Layer 2 of a small transformer language model trained on English Wikipedia (13 layers, counted from 0, width 96).
Take only the direct path to the model's output, skipping the later layers: a vector added to the residual stream pushes a token's score in proportion to its dot product with that token's output vector.

Output vectors of the tokens that the questions are about. A number n stands for (n - 500) times 0.003.
"ous": 555 513 327 496 439 625 484 516 619 651 579 590 429 420 384 539 523 556 480 585 482 744 563 487 572 544 580 278 418 490 294 500 389 457 387 460 269 578 416 439 467 781 681 724 235 702 508 434 524 814 581 411 500 344 360 458 615 534 371 466 560 209 589 319 432 686 415 397 467 551 568 494 578 228 806 237 671 692 355 622 384 532 650 386 428 735 630 571 330 228 724 557 584 262 408 551
" such": 474 420 722 293 521 577 606 347 490 580 451 472 554 517 564 486 580 374 476 548 516 598 550 493 672 659 484 574 681 567 553 443 451 463 436 653 259 569 744 368 732 476 604 594 505 559 623 205 498 541 478 616 541 561 460 364 298 361 462 581 422 482 522 615 170 509 425 558 389 568 263 391 543 376 702 391 492 407 481 468 829 571 495 457 262 393 513 554 623 495 512 362 402 448 520 544
"ize": 568 359 664 720 556 730 557 512 411 588 428 582 531 247 436 283 816 639 493 427 545 498 677 556 613 831 460 569 539 414 678 741 480 404 565 269 533 485 566 476 471 425 829 560 592 494 373 607 529 462 713 679 293 617 427 452 186 466 439 239 453 301 603 259 311 311 249 484 686 531 361 625 802 238 404 448 459 474 394 391 656 465 322 306 417 486 806 585 481 557 745 521 397 541 252 385
" capacity": 653 541 479 633 631 490 482 630 448 537 591 546 497 321 407 245 425 489 643 549 458 513 697 594 652 539 539 497 377 463 606 447 508 259 519 583 467 476 415 623 505 463 396 708 416 323 419 379 419 547 512 492 582 645 653 468 316 404 550 624 443 367 535 446 201 310 451 489 178 473 633 439 309 646 685 581 550 478 326 708 603 357 491 421 385 649 530 515 637 484 588 674 572 605 528 426
"erate": 478 268 500 571 343 636 362 639 379 641 266 668 463 164 499 325 402 414 304 532 592 520 553 828 695 125 617 398 380 410 518 783 597 642 567 300 427 407 423 626 669 417 527 515 675 445 239 286 473 455 736 564 420 580 476 606 522 389 456 624 491 323 648 433 447 360 262 161 824 548 591 425 590 750 483 390 602 537 399 702 772 445 282 566 472 515 605 453 584 483 763 630 493 691 477 462
"ized": 575 328 673 744 510 753 581 417 735 406 374 559 560 204 557 371 752 525 589 538 487 577 590 922 623 640 344 441 599 535 572 802 441 533 484 400 595 599 407 570 544 500 660 430 335 487 505 581 438 603 579 560 226 445 467 442 340 469 477 199 481 411 556 338 572 449 183 528 628 452 369 659 595 409 388 310 575 383 575 577 676 480 381 344 420 374 759 469 277 205 665 479 562 618 258 395
"GB": 363 424 449 468 450 614 224 305 392 668 332 360 420 445 445 473 264 525 692 560 486 604 492 642 669 583 582 620 258 503 581 610 627 552 800 488 499 569 579 303 585 463 388 460 383 569 372 201 460 497 567 550 452 439 531 532 548 538 385 542 483 547 608 480 368 432 282 540 394 606 582 588 370 574 493 348 619 606 469 365 409 603 299 577 537 694 733 718 683 598 651 670 397 352 472 472
"\n\n": 509 519 596 304 433 343 624 397 487 299 347 641 549 503 445 652 500 343 410 572 461 572 466 592 419 462 577 583 461 673 443 324 257 565 656 640 582 698 346 712 392 269 760 405 585 309 684 609 502 444 464 541 514 390 331 465 516 693 568 473 465 611 449 458 437 574 670 331 706 217 429 564 543 283 531 593 456 344 347 485 399 523 622 624 825 494 545 620 400 556 476 450 561 537 525 473
"ther": 444 556 481 432 533 245 365 523 341 647 558 585 368 483 296 270 361 419 422 369 484 742 473 560 379 790 401 448 574 623 712 774 466 429 430 484 608 304 586 428 625 394 917 389 256 636 622 497 480 748 581 489 585 774 543 289 332 386 536 385 497 459 573 389 671 456 332 584 418 400 522 475 469 538 588 612 633 710 629 193 497 559 242 620 590 430 468 451 432 540 404 734 399 777 465 382
"land": 436 644 534 563 613 280 531 487 297 495 413 579 492 190 303 641 554 656 819 357 472 589 492 492 521 739 578 611 558 224 516 484 435 550 634 468 495 541 489 370 674 712 813 371 260 443 417 520 553 523 386 696 486 572 455 575 329 295 447 645 472 510 540 285 321 351 580 690 541 553 368 395 460 494 436 300 661 645 564 425 623 477 311 473 601 321 567 577 552 386 573 547 632 649 357 447
"age": 584 422 297 703 639 458 328 566 258 725 533 658 523 76 360 396 522 404 315 652 498 698 533 382 423 565 473 580 438 360 454 412 760 452 538 363 244 581 643 382 458 357 836 632 421 390 752 357 490 512 462 940 364 485 737 427 587 567 416 707 572 396 512 582 399 702 258 431 635 615 510 483 393 501 452 479 717 390 553 556 482 386 564 388 442 252 623 456 397 662 601 526 517 608 401 464
"ped": 626 502 701 757 409 517 384 306 709 549 502 590 381 463 539 349 641 468 582 312 502 335 466 804 459 776 910 259 801 654 641 603 394 574 469 216 542 390 549 686 526 353 622 515 490 390 426 470 531 563 546 566 382 588 687 498 507 187 444 557 430 460 594 220 635 396 311 329 467 591 346 326 611 425 603 375 496 444 458 510 406 850 451 460 586 368 433 460 341 524 481 380 597 687 174 607
" announced": 408 333 553 422 573 695 332 514 661 396 325 273 407 486 671 195 451 545 430 432 445 550 573 386 729 591 349 465 305 458 572 509 448 460 715 481 357 356 579 541 387 535 335 578 317 484 680 521 465 557 560 587 510 611 560 500 684 354 470 686 573 613 538 490 229 511 618 588 541 541 689 748 466 566 547 476 633 113 359 620 622 482 573 621 472 539 549 507 537 558 423 572 680 402 189 465
" husband": 412 593 570 614 367 306 335 391 462 642 618 684 450 423 455 503 472 666 407 404 421 685 679 467 394 439 587 530 311 490 632 432 545 477 614 520 548 558 556 552 712 585 430 445 426 656 684 462 403 576 420 701 465 617 623 582 198 445 597 473 680 505 519 319 463 665 254 454 320 647 332 619 478 471 507 695 329 628 542 507 680 341 365 649 403 544 389 495 553 591 476 394 480 365 194 436
"pin": 636 651 470 357 493 449 355 528 333 676 392 368 402 447 573 190 519 659 243 502 496 565 421 980 475 570 637 629 657 464 656 525 434 517 607 472 607 622 442 330 698 316 520 157 329 510 614 480 510 621 487 414 394 489 598 477 445 267 346 570 677 417 580 491 525 422 614 635 422 647 415 361 514 474 492 361 545 603 574 444 398 469 432 568 450 320 571 431 702 724 659 516 530 529 317 583
" Release": 285 286 744 415 528 725 366 767 314 495 458 170 455 335 398 239 448 706 424 432 491 321 569 546 703 270 333 740 659 717 636 569 675 445 579 622 416 413 560 323 455 565 570 503 217 404 504 407 419 554 570 580 371 570 458 323 432 535 373 516 267 371 578 324 334 476 621 471 459 557 845 554 351 536 674 553 691 239 521 440 648 658 521 332 503 800 824 499 561 676 589 550 549 713 334 478
" focused": 475 186 550 439 446 603 415 382 559 528 347 298 362 603 508 215 399 371 484 392 486 595 527 688 616 392 561 563 580 505 605 486 581 513 502 393 382 413 516 452 611 516 315 464 389 492 615 493 405 544 505 550 597 674 537 451 505 529 604 696 567 492 528 488 294 477 546 448 517 563 355 540 339 401 635 586 497 359 509 673 681 568 638 769 472 611 607 520 449 362 560 757 383 361 450 591
" Years": 487 532 507 603 371 539 379 642 329 517 456 255 563 348 380 438 352 600 437 456 345 510 591 444 388 143 175 644 562 638 298 554 645 602 426 612 492 381 648 338 516 486 433 542 550 557 431 386 422 522 384 469 556 424 563 524 345 502 339 716 548 406 538 438 622 623 591 554 412 445 494 475 502 534 590 556 591 463 613 439 494 819 743 766 593 448 688 556 461 469 598 613 531 318 554 618

Output weights of attention head 0. The head adds the sum of these rows, row i times number i of z. A number n stands for (n - 500) times 0.0006.
o0: 550 565 502 400 388 386 545 488 353 428 486 511 565 399 349 482 647 630 530 511 579 419 460 463 420 651 458 676 471 591 432 650 573 622 468 591 475 610 457 520 521 495 577 465 604 600 556 525 539 448 488 584 509 466 437 415 392 484 441 563 519 538 458 421 450 498 626 448 531 417 546 523 549 420 568 332 408 575 522 553 473 508 377 460 574 313 456 513 413 516 537 476 491 494 565 493
o1: 498 435 676 604 246 691 306 518 408 532 444 418 471 743 315 424 299 452 536 387 688 444 403 413 572 257 691 347 453 255 509 511 581 526 409 440 542 596 518 733 419 388 461 356 469 289 345 635 709 450 363 301 585 684 517 587 753 485 519 342 444 445 772 636 546 600 696 258 524 479 609 399 570 576 702 526 504 512 526 355 579 550 682 504 626 351 652 587 410 481 433 349 688 467 615 684
o2: 582 494 660 221 310 544 462 582 248 489 516 483 370 254 428 631 416 461 590 661 506 583 440 581 597 409 603 479 543 371 516 543 535 464 539 608 471 571 371 524 371 488 463 675 545 610 314 602 407 538 322 245 610 612 192 397 677 646 296 535 615 573 611 411 477 537 614 482 501 516 603 569 468 578 666 462 526 517 339 517 352 354 460 446 619 426 543 702 393 684 527 490 664 501 530 701
o3: 491 391 687 323 541 564 439 537 477 540 371 461 352 488 604 636 275 488 559 903 450 493 563 457 635 368 448 394 567 503 415 585 374 404 589 670 503 313 464 628 434 583 333 520 569 609 285 473 444 624 444 318 583 620 514 443 633 621 279 624 478 396 412 440 525 437 363 566 416 513 663 611 579 659 546 460 548 372 282 459 312 381 370 552 559 572 669 604 599 630 460 549 567 585 467 567
o4: 596 289 506 628 448 481 396 457 454 591 531 560 460 528 463 472 384 387 474 500 580 538 527 551 424 362 452 362 638 462 564 400 529 523 557 527 528 494 564 663 507 550 547 457 490 454 336 475 389 509 390 393 550 615 601 660 570 611 502 459 357 451 556 494 543 541 443 417 586 468 519 495 453 445 504 609 604 392 404 400 502 480 469 546 421 779 623 558 537 536 501 601 483 304 454 653
o5: 381 435 642 410 588 306 534 532 338 644 768 699 181 596 518 254 449 407 559 423 363 507 534 485 308 440 454 165 667 359 450 480 600 533 568 709 483 396 569 547 433 791 390 437 647 604 530 471 68 740 465 663 496 379 743 572 644 512 326 531 453 695 937 467 489 374 527 563 517 430 548 603 663 353 549 565 300 457 427 449 536 393 651 553 564 668 383 664 421 376 470 662 611 130 369 657
o6: 636 400 487 744 500 467 501 355 731 543 410 413 509 579 702 470 406 443 614 585 596 498 574 545 537 640 493 573 375 510 456 527 370 218 552 488 536 474 425 386 564 660 412 516 447 594 450 405 596 609 561 502 400 561 505 492 569 509 535 348 570 512 380 476 495 544 450 539 477 521 470 520 444 499 488 443 509 511 554 364 466 561 323 467 567 496 494 392 529 569 502 337 492 511 473 369
o7: 323 490 178 573 498 718 532 545 519 488 299 694 450 523 501 532 436 582 405 403 409 516 617 366 587 368 436 363 361 497 495 495 468 608 618 521 452 422 589 534 626 216 412 608 404 315 545 513 595 413 474 635 590 616 605 502 422 523 573 601 660 370 234 806 582 407 471 416 342 506 486 419 471 697 393 690 652 337 586 634 562 296 750 432 301 522 424 434 563 513 507 795 484 644 452 373
o8: 530 402 485 310 465 561 493 561 511 450 433 520 477 455 410 535 289 590 668 603 390 621 571 468 639 350 395 384 569 571 459 471 486 480 514 752 379 397 359 617 398 571 459 591 662 603 333 508 375 538 364 450 451 648 440 533 637 584 164 583 465 502 452 552 427 378 501 420 418 597 600 560 464 602 637 549 547 423 383 525 322 315 532 492 569 706 480 749 345 606 661 618 493 444 536 636
o9: 438 453 374 593 429 729 419 507 535 498 343 571 424 602 423 549 413 513 356 439 544 527 639 443 609 425 511 508 335 486 409 443 518 495 617 328 493 455 597 669 550 190 457 542 424 278 419 442 484 360 430 434 506 708 570 528 462 478 432 616 622 283 464 819 538 560 469 376 366 463 617 543 598 801 496 458 696 454 559 549 593 351 621 449 386 524 555 441 618 763 321 687 463 784 478 388
o10: 372 353 535 423 485 358 189 840 466 440 368 596 564 343 526 518 25 549 771 341 127 562 552 371 579 369 377 518 368 591 696 692 659 525 473 573 429 493 514 364 306 719 362 574 392 599 582 780 590 595 426 346 754 530 787 755 601 608 423 480 302 411 490 410 562 350 480 530 377 456 448 609 476 491 466 673 664 323 370 519 564 665 592 509 360 742 668 422 208 224 784 578 496 371 545 614
o11: 470 447 485 291 594 481 505 502 495 485 450 529 364 458 390 534 584 603 567 463 523 549 508 533 388 389 482 423 598 638 437 585 470 585 551 584 527 416 539 516 650 404 619 345 590 503 517 346 389 440 433 526 538 517 524 425 321 500 539 638 486 528 404 491 558 515 493 522 447 324 541 644 617 488 449 686 500 506 401 503 459 352 529 515 510 458 487 460 554 589 439 631 495 540 511 494
o12: 417 732 467 277 540 637 424 612 599 258 440 494 690 401 504 808 635 756 341 473 211 683 497 446 440 426 377 789 439 614 564 384 485 456 712 440 343 389 494 367 412 194 631 435 168 329 876 606 718 517 700 464 503 396 379 490 346 395 743 654 540 347 244 468 415 328 403 714 700 538 566 630 495 393 274 760 565 312 319 572 482 495 636 396 189 581 513 384 635 571 652 580 304 696 509 566
o13: 727 681 466 710 588 480 469 386 631 437 444 441 452 586 671 490 426 398 728 621 633 480 503 463 481 706 576 478 409 566 415 491 380 272 492 533 628 480 487 444 570 793 491 374 575 673 498 377 691 678 521 509 348 449 560 619 571 414 511 261 525 555 464 404 425 608 387 501 468 490 479 612 448 501 471 188 439 658 774 453 527 592 40 420 543 340 459 466 399 466 568 34 528 634 427 173
o14: 539 567 331 643 429 341 450 559 435 550 726 600 524 404 559 545 494 492 536 352 433 516 504 500 401 518 667 569 482 503 805 347 581 573 372 468 576 516 616 415 498 445 485 604 526 655 643 569 407 438 519 620 479 271 473 631 486 449 561 420 371 577 510 378 619 494 459 379 632 495 381 491 344 271 402 528 435 549 647 556 496 535 398 331 707 507 404 461 530 257 552 471 560 490 367 503
o15: 578 502 604 512 408 502 352 617 580 515 433 397 497 400 608 453 280 408 551 615 481 585 462 402 564 514 462 423 473 443 445 512 567 399 438 626 444 575 389 441 351 660 346 525 551 708 427 549 539 529 512 520 448 499 591 488 593 547 374 502 437 591 465 433 479 341 548 515 492 639 509 544 433 468 683 333 407 552 440 492 449 567 463 489 578 749 523 585 420 433 639 439 601 447 452 624
o16: 545 618 559 512 654 452 520 546 558 562 570 361 573 438 687 456 519 375 543 525 436 538 428 373 355 644 507 449 539 511 395 534 523 477 460 522 479 602 429 412 558 656 483 509 657 573 453 497 540 568 551 550 480 432 446 466 447 461 461 485 511 577 455 443 468 493 503 453 550 493 452 368 462 367 662 346 202 589 640 422 423 668 449 565 479 536 471 421 426 359 617 465 644 576 504 544
o17: 658 553 331 577 579 714 462 581 585 424 475 361 572 354 550 629 450 475 452 454 524 582 568 458 547 530 522 630 424 589 491 451 499 490 538 365 400 527 416 426 528 312 438 649 538 508 375 409 526 304 501 501 582 575 332 540 444 454 500 580 493 340 374 583 478 632 326 363 439 388 571 558 462 637 472 330 576 688 571 585 301 526 273 280 476 492 652 541 595 720 621 487 473 827 524 374
o18: 428 728 442 516 493 584 613 284 669 558 577 548 591 784 670 524 758 427 350 386 560 434 413 557 495 521 488 659 554 383 389 465 423 543 479 343 529 376 619 571 608 420 690 395 436 362 608 415 421 536 605 632 201 398 503 337 421 421 599 427 623 540 409 528 542 473 552 563 566 497 417 394 610 545 383 589 314 507 621 413 730 451 727 613 600 357 268 277 717 402 171 546 487 424 482 484
o19: 563 363 687 641 238 456 398 521 483 669 457 467 378 613 617 513 279 299 621 620 730 360 492 509 601 518 720 300 504 305 534 466 442 294 379 481 607 495 627 491 483 667 322 764 519 690 274 534 624 593 347 498 455 593 570 524 758 498 490 450 368 469 565 505 527 496 533 358 471 646 475 418 521 555 679 240 502 589 578 414 478 540 474 567 646 439 461 507 515 363 587 209 591 451 391 533
o20: 601 498 524 467 537 554 362 529 365 488 559 537 440 401 473 364 504 460 435 423 578 604 528 601 398 547 543 533 530 605 276 583 494 542 574 509 504 455 483 605 468 503 530 427 608 581 386 382 224 595 342 500 530 625 447 515 415 520 525 493 518 472 623 437 448 755 502 436 491 421 538 629 482 569 416 396 509 550 432 486 459 433 432 512 462 465 572 551 414 679 542 590 513 550 531 443
o21: 602 504 649 588 462 610 675 272 619 521 514 299 376 749 389 572 770 499 376 664 881 371 560 504 539 462 653 388 666 389 412 294 389 379 480 388 503 362 500 582 606 349 617 488 578 384 445 228 541 258 506 561 329 477 355 392 504 405 619 583 541 492 486 574 471 506 517 522 627 459 579 425 703 570 586 418 436 664 508 431 395 485 406 543 581 435 522 569 882 668 210 267 475 553 450 498
o22: 380 611 438 591 560 529 420 517 605 432 448 529 699 516 575 524 493 596 530 258 398 466 463 429 597 449 309 601 392 622 492 532 438 614 513 367 521 501 534 565 462 412 651 396 450 237 562 479 514 419 516 338 565 466 569 565 600 431 413 401 543 443 504 575 567 446 455 459 500 473 528 591 469 535 484 558 529 552 576 473 458 561 620 440 554 546 496 366 563 401 446 652 469 513 556 640
o23: 338 489 582 437 488 341 492 604 433 491 635 529 770 472 567 554 545 527 466 397 301 463 387 443 471 419 429 531 489 383 472 599 629 695 436 417 413 601 587 547 442 687 560 390 340 380 460 698 592 601 590 364 535 436 551 460 583 442 576 446 512 436 607 386 545 458 575 627 616 435 448 344 545 393 464 652 420 378 510 452 748 664 672 635 379 575 494 399 374 272 415 596 538 339 584 646
o24: 485 515 518 343 532 537 531 422 412 485 384 532 486 515 390 505 543 595 425 505 416 562 478 525 544 353 395 670 541 553 409 600 595 441 623 426 504 440 433 499 620 380 422 479 431 390 583 544 390 509 507 476 622 652 441 380 339 591 609 603 632 447 416 559 500 652 521 558 432 495 541 491 539 577 388 679 403 511 463 485 400 346 675 541 331 412 454 421 554 613 503 677 509 547 514 405
o25: 521 514 526 559 642 632 529 414 540 510 412 583 384 597 467 477 394 437 417 707 506 601 655 637 474 386 318 472 549 551 501 520 481 455 531 556 492 367 553 567 509 454 532 329 366 381 458 405 431 562 476 500 452 607 687 541 477 516 499 622 558 411 321 628 429 500 498 603 504 515 608 488 649 550 505 501 637 379 375 455 484 396 467 618 298 545 472 419 584 613 374 629 417 490 447 535
o26: 692 494 581 526 282 360 585 369 449 421 679 362 718 505 394 490 697 492 397 661 590 501 432 541 371 638 741 712 598 559 492 348 515 437 541 422 590 585 494 408 697 410 464 486 538 610 589 463 497 585 542 604 479 484 287 430 314 352 682 415 437 595 480 405 420 616 349 461 685 538 320 513 477 330 485 551 210 470 478 503 517 602 234 330 487 416 625 635 597 662 531 306 387 558 525 430
o27: 356 532 538 356 444 603 475 602 598 415 441 487 558 433 492 589 441 467 544 581 321 637 506 470 715 411 392 504 488 538 470 502 411 599 515 599 451 565 479 514 368 418 504 541 491 459 488 564 489 489 497 479 412 573 527 498 572 597 310 563 497 461 272 651 411 386 479 471 466 560 542 553 494 603 571 612 615 389 363 524 487 385 590 535 510 639 428 520 506 523 416 714 515 438 518 509
o28: 557 480 493 608 479 489 642 451 574 527 530 386 433 519 394 288 601 499 576 650 656 458 540 432 503 600 633 352 432 503 253 522 424 578 360 634 642 586 437 512 542 638 468 546 751 615 246 361 389 375 398 652 303 466 440 383 575 440 292 482 672 731 493 509 518 536 463 400 441 530 471 486 528 715 737 153 487 750 666 489 418 466 314 498 701 391 428 674 567 520 329 382 650 535 540 347
o29: 705 787 308 459 755 649 587 464 581 503 396 535 479 357 595 664 640 588 570 643 413 607 632 468 504 644 363 596 467 666 457 476 281 278 529 523 430 355 508 442 482 478 615 379 654 567 584 270 526 519 523 653 495 405 384 487 341 394 476 711 505 502 342 516 397 406 331 659 396 503 597 697 467 616 356 321 633 709 544 593 252 380 51 386 288 542 371 477 739 683 467 442 410 804 437 258
o30: 460 410 403 654 489 435 480 484 512 615 542 588 566 506 555 477 407 537 486 383 449 424 520 432 466 432 523 452 449 500 751 354 524 362 461 525 481 487 564 359 453 422 537 525 430 523 665 569 608 580 636 576 474 415 661 663 407 491 685 424 393 456 484 567 604 290 524 507 573 518 420 374 474 256 464 646 562 420 598 489 529 557 574 493 453 750 493 441 575 253 635 529 471 371 381 646
o31: 196 535 474 454 481 484 613 495 522 506 473 673 711 622 512 497 616 545 446 349 369 437 489 479 526 387 381 506 425 378 381 496 480 642 539 495 516 524 504 600 490 506 632 463 296 224 603 654 562 455 595 481 343 477 527 359 514 500 497 448 675 504 422 606 582 348 609 517 475 560 468 395 549 497 495 740 490 328 564 473 779 461 941 674 562 525 349 346 378 349 313 692 562 341 546 605

Each question shows a token from some text and the vector z that the head gathered there. A number n stands for (n - 500) times 0.0029.

" and": 531 463 491 510 506 527 465 533 494 482 507 516 557 449 504 530 529 496 474 457 462 464 486 531 521 509 506 512 473 498 511 482
Which of these tokens does it push down most? "ped"

"es": 502 531 515 513 499 481 513 515 483 504 496 485 510 489 478 524 516 494 481 496 503 476 467 496 509 508 506 497 484 462 499 486
Which of these tokens does it push down most? "land"

" two": 503 502 499 516 500 459 513 499 515 509 513 501 513 520 510 521 490 508 476 522 502 505 502 457 499 503 511 493 502 508 516 473
Which of these tokens does it push up most? "GB"

"ec": 516 496 511 528 483 444 520 517 512 501 513 469 509 512 501 504 521 491 502 524 501 476 478 497 486 479 517 521 522 478 533 524
Which two tokens does it push up most, strongest first? "ous", "ized"

"ices": 524 492 498 518 474 446 506 518 510 500 495 492 501 502 508 497 515 490 517 520 498 478 499 501 486 483 496 523 522 493 523 535
Which three tokens does it push up most, strongest first? "ized", "land", "\n\n"

" of": 491 495 423 445 496 493 524 520 486 510 492 499 511 577 500 514 535 494 577 502 501 473 507 511 497 505 495 501 519 501 498 527
Which of these tokens does it push down most? " Release"

" BA": 502 480 480 464 498 532 512 494 501 478 486 497 511 515 487 495 521 469 502 531 523 501 480 476 526 538 511 471 474 508 524 471
Which of these tokens does it push up most? " husband"

" final": 506 507 489 503 517 520 488 493 494 493 499 511 508 502 510 502 493 485 496 501 494 518 499 508 484 506 499 496 502 486 516 498
Which of these tokens does it push down most? " capacity"

" Ian": 510 505 468 486 498 498 508 521 498 498 501 510 466 492 471 501 521 494 497 490 500 496 491 490 527 535 469 483 497 501 508 495
Which of these tokens does it push down most? "\n\n"

" as": 490 497 511 487 493 511 492 508 510 473 513 507 512 493 498 509 522 487 482 508 502 504 467 500 492 474 506 494 499 490 516 487
Which of these tokens does it push up most? "ous"

"d": 501 527 487 519 471 481 521 505 477 479 494 517 506 521 509 517 549 504 554 510 484 513 479 511 468 487 480 504 513 489 505 526
Which of these tokens does it push up most? "ped"

" m": 517 512 526 508 503 506 474 500 498 496 512 499 520 475 514 512 515 493 439 479 503 474 473 499 521 512 509 491 484 475 520 476
Which two tokens does it push up most, strongest first? " Release", " Years"

"=": 474 490 524 474 495 473 538 553 545 575 490 499 542 537 538 521 512 540 597 509 501 457 555 473 487 539 422 533 462 494 478 555
Which of these tokens does it push up most? " announced"

" Sub": 496 509 517 496 500 481 513 505 477 490 496 511 535 501 528 505 461 510 508 492 482 532 510 470 484 515 488 515 495 514 504 488
Which of these tokens does it push down most? " Years"

"itt": 503 488 492 515 484 463 501 514 510 495 512 501 465 509 501 497 490 504 512 496 497 496 499 498 482 505 484 513 507 506 482 515
Which of these tokens does it push down most? " husband"

" She": 509 510 503 522 494 466 505 497 523 516 507 504 501 525 504 517 491 503 482 531 502 514 496 454 501 508 505 488 498 505 508 476
Which three tokens does it push up most, strongest first? "GB", "erate", " capacity"

" with": 505 496 502 525 503 479 509 490 495 498 527 504 504 503 508 514 478 497 461 509 501 498 505 467 502 508 505 492 498 502 525 476
Which three tokens does it push up most, strongest first? "GB", " Release", " capacity"

" equ": 513 482 508 482 514 492 507 504 485 483 509 514 503 510 490 528 516 479 479 547 485 505 468 473 530 542 497 481 505 513 552 484
Which of these tokens does it push down most? "\n\n"

"e": 537 484 487 512 472 441 504 514 511 500 491 485 494 510 510 493 519 488 521 518 510 469 496 502 488 477 513 524 526 483 532 538
Which of these tokens does it push up most? "ized"

" Run": 523 481 515 505 518 470 484 518 507 496 492 529 517 469 505 515 504 482 485 490 478 511 460 492 479 525 503 526 504 495 482 516
Which of these tokens does it push up most? "\n\n"

" Green": 510 482 531 497 497 494 501 497 504 502 499 470 480 481 491 511 505 502 488 493 515 501 497 499 496 498 486 497 514 478 505 514
Which of these tokens does it push up most? "ous"

" Web": 506 492 501 493 511 503 486 505 506 497 493 507 515 490 508 511 507 488 509 505 485 522 485 507 484 509 498 504 496 503 502 495
Which two tokens does it push up most, strongest first? " such", "\n\n"

" such": 491 492 513 487 492 509 497 506 512 468 510 508 505 501 500 510 529 492 485 510 502 502 467 499 487 475 502 492 494 497 513 482
Which two tokens does it push up most, strongest first? "ous", "land"

" Res": 474 486 521 471 479 484 494 536 523 489 505 499 530 485 494 522 524 496 486 519 502 500 460 492 508 461 506 500 515 488 512 501
Which of these tokens does it push up most? "ous"

" |": 510 467 518 487 493 550 504 497 507 482 452 495 465 519 491 499 504 492 532 498 501 524 488 489 487 487 508 494 512 498 494 509
Which of these tokens does it push down most? " Release"

",": 501 557 494 478 534 453 484 494 447 537 541 529 520 492 512 483 477 501 457 492 514 496 531 537 504 529 456 505 510 527 503 504
Which of these tokens does it push down most? " such"

"mons": 520 485 499 475 496 477 494 491 488 509 497 484 473 492 497 492 503 497 516 505 520 492 506 529 484 533 455 489 504 477 487 548
Which of these tokens does it push up most? " Years"

" AL": 501 466 481 477 501 462 505 521 491 511 475 490 506 510 503 492 518 505 527 521 497 506 492 509 510 517 515 486 492 532 502 488
Which of these tokens does it push down most? " Years"

" sons": 499 506 495 518 496 465 508 498 514 512 509 502 508 512 500 512 487 507 477 520 501 511 499 461 505 504 504 488 502 510 513 477
Which of these tokens does it push up most? "GB"

"ney": 518 483 487 476 476 459 479 497 500 519 495 485 477 478 500 497 510 506 508 498 531 476 496 520 487 520 490 494 494 464 486 535
Which of these tokens does it push up most? " Years"

"ho": 527 497 469 523 481 456 473 516 481 483 484 513 479 504 534 508 496 498 510 475 488 489 507 504 482 517 468 521 517 539 473 502
Which of these tokens does it push down most? " focused"

"s": 505 514 528 498 494 483 494 535 516 502 497 505 487 498 487 515 518 494 486 513 491 477 489 493 506 508 497 500 478 478 487 495
Which of these tokens does it push down most? "ize"

"ective": 501 512 497 514 495 483 496 500 514 510 505 509 497 510 483 502 495 505 479 513 502 525 493 465 506 499 499 483 513 520 504 480
Which three tokens does it push up most, strongest first? "GB", "erate", " capacity"

"U": 530 490 474 456 493 525 507 496 497 485 489 508 497 517 492 494 510 471 511 524 509 504 477 478 529 544 508 478 474 512 516 480
Which of these tokens does it push up most? " husband"

"\n": 495 364 379 496 451 456 479 655 543 587 460 560 948 468 404 450 533 525 632 363 529 434 556 483 599 534 500 513 437 643 460 585
Which two tokens does it push up most, strongest first? "age", " announced"

" For": 524 493 500 505 481 462 501 532 515 527 494 498 485 508 524 498 505 499 508 526 519 469 488 473 487 478 516 512 515 471 525 524
Which three tokens does it push up most, strongest first? "erate", "age", "ped"

" actions": 509 482 517 513 495 493 514 506 479 488 478 510 510 509 480 503 514 486 502 505 515 478 473 497 514 524 502 496 491 527 482 494
Which of these tokens does it push up most? "pin"

" under": 488 567 491 496 495 403 503 508 500 509 394 504 490 509 515 532 525 518 539 518 476 581 488 488 473 467 538 505 556 472 524 494
Which of these tokens does it push up most? "ped"

"lo": 529 493 494 508 474 442 510 514 512 509 498 476 490 511 511 496 523 498 518 524 509 465 496 502 491 469 524 522 525 472 534 530
Which of these tokens does it push up most? "ized"

"-": 483 597 486 472 486 353 510 502 503 523 335 505 470 528 522 543 531 529 574 531 474 612 492 476 461 450 545 498 585 472 524 495
Which of these tokens does it push up most? "ped"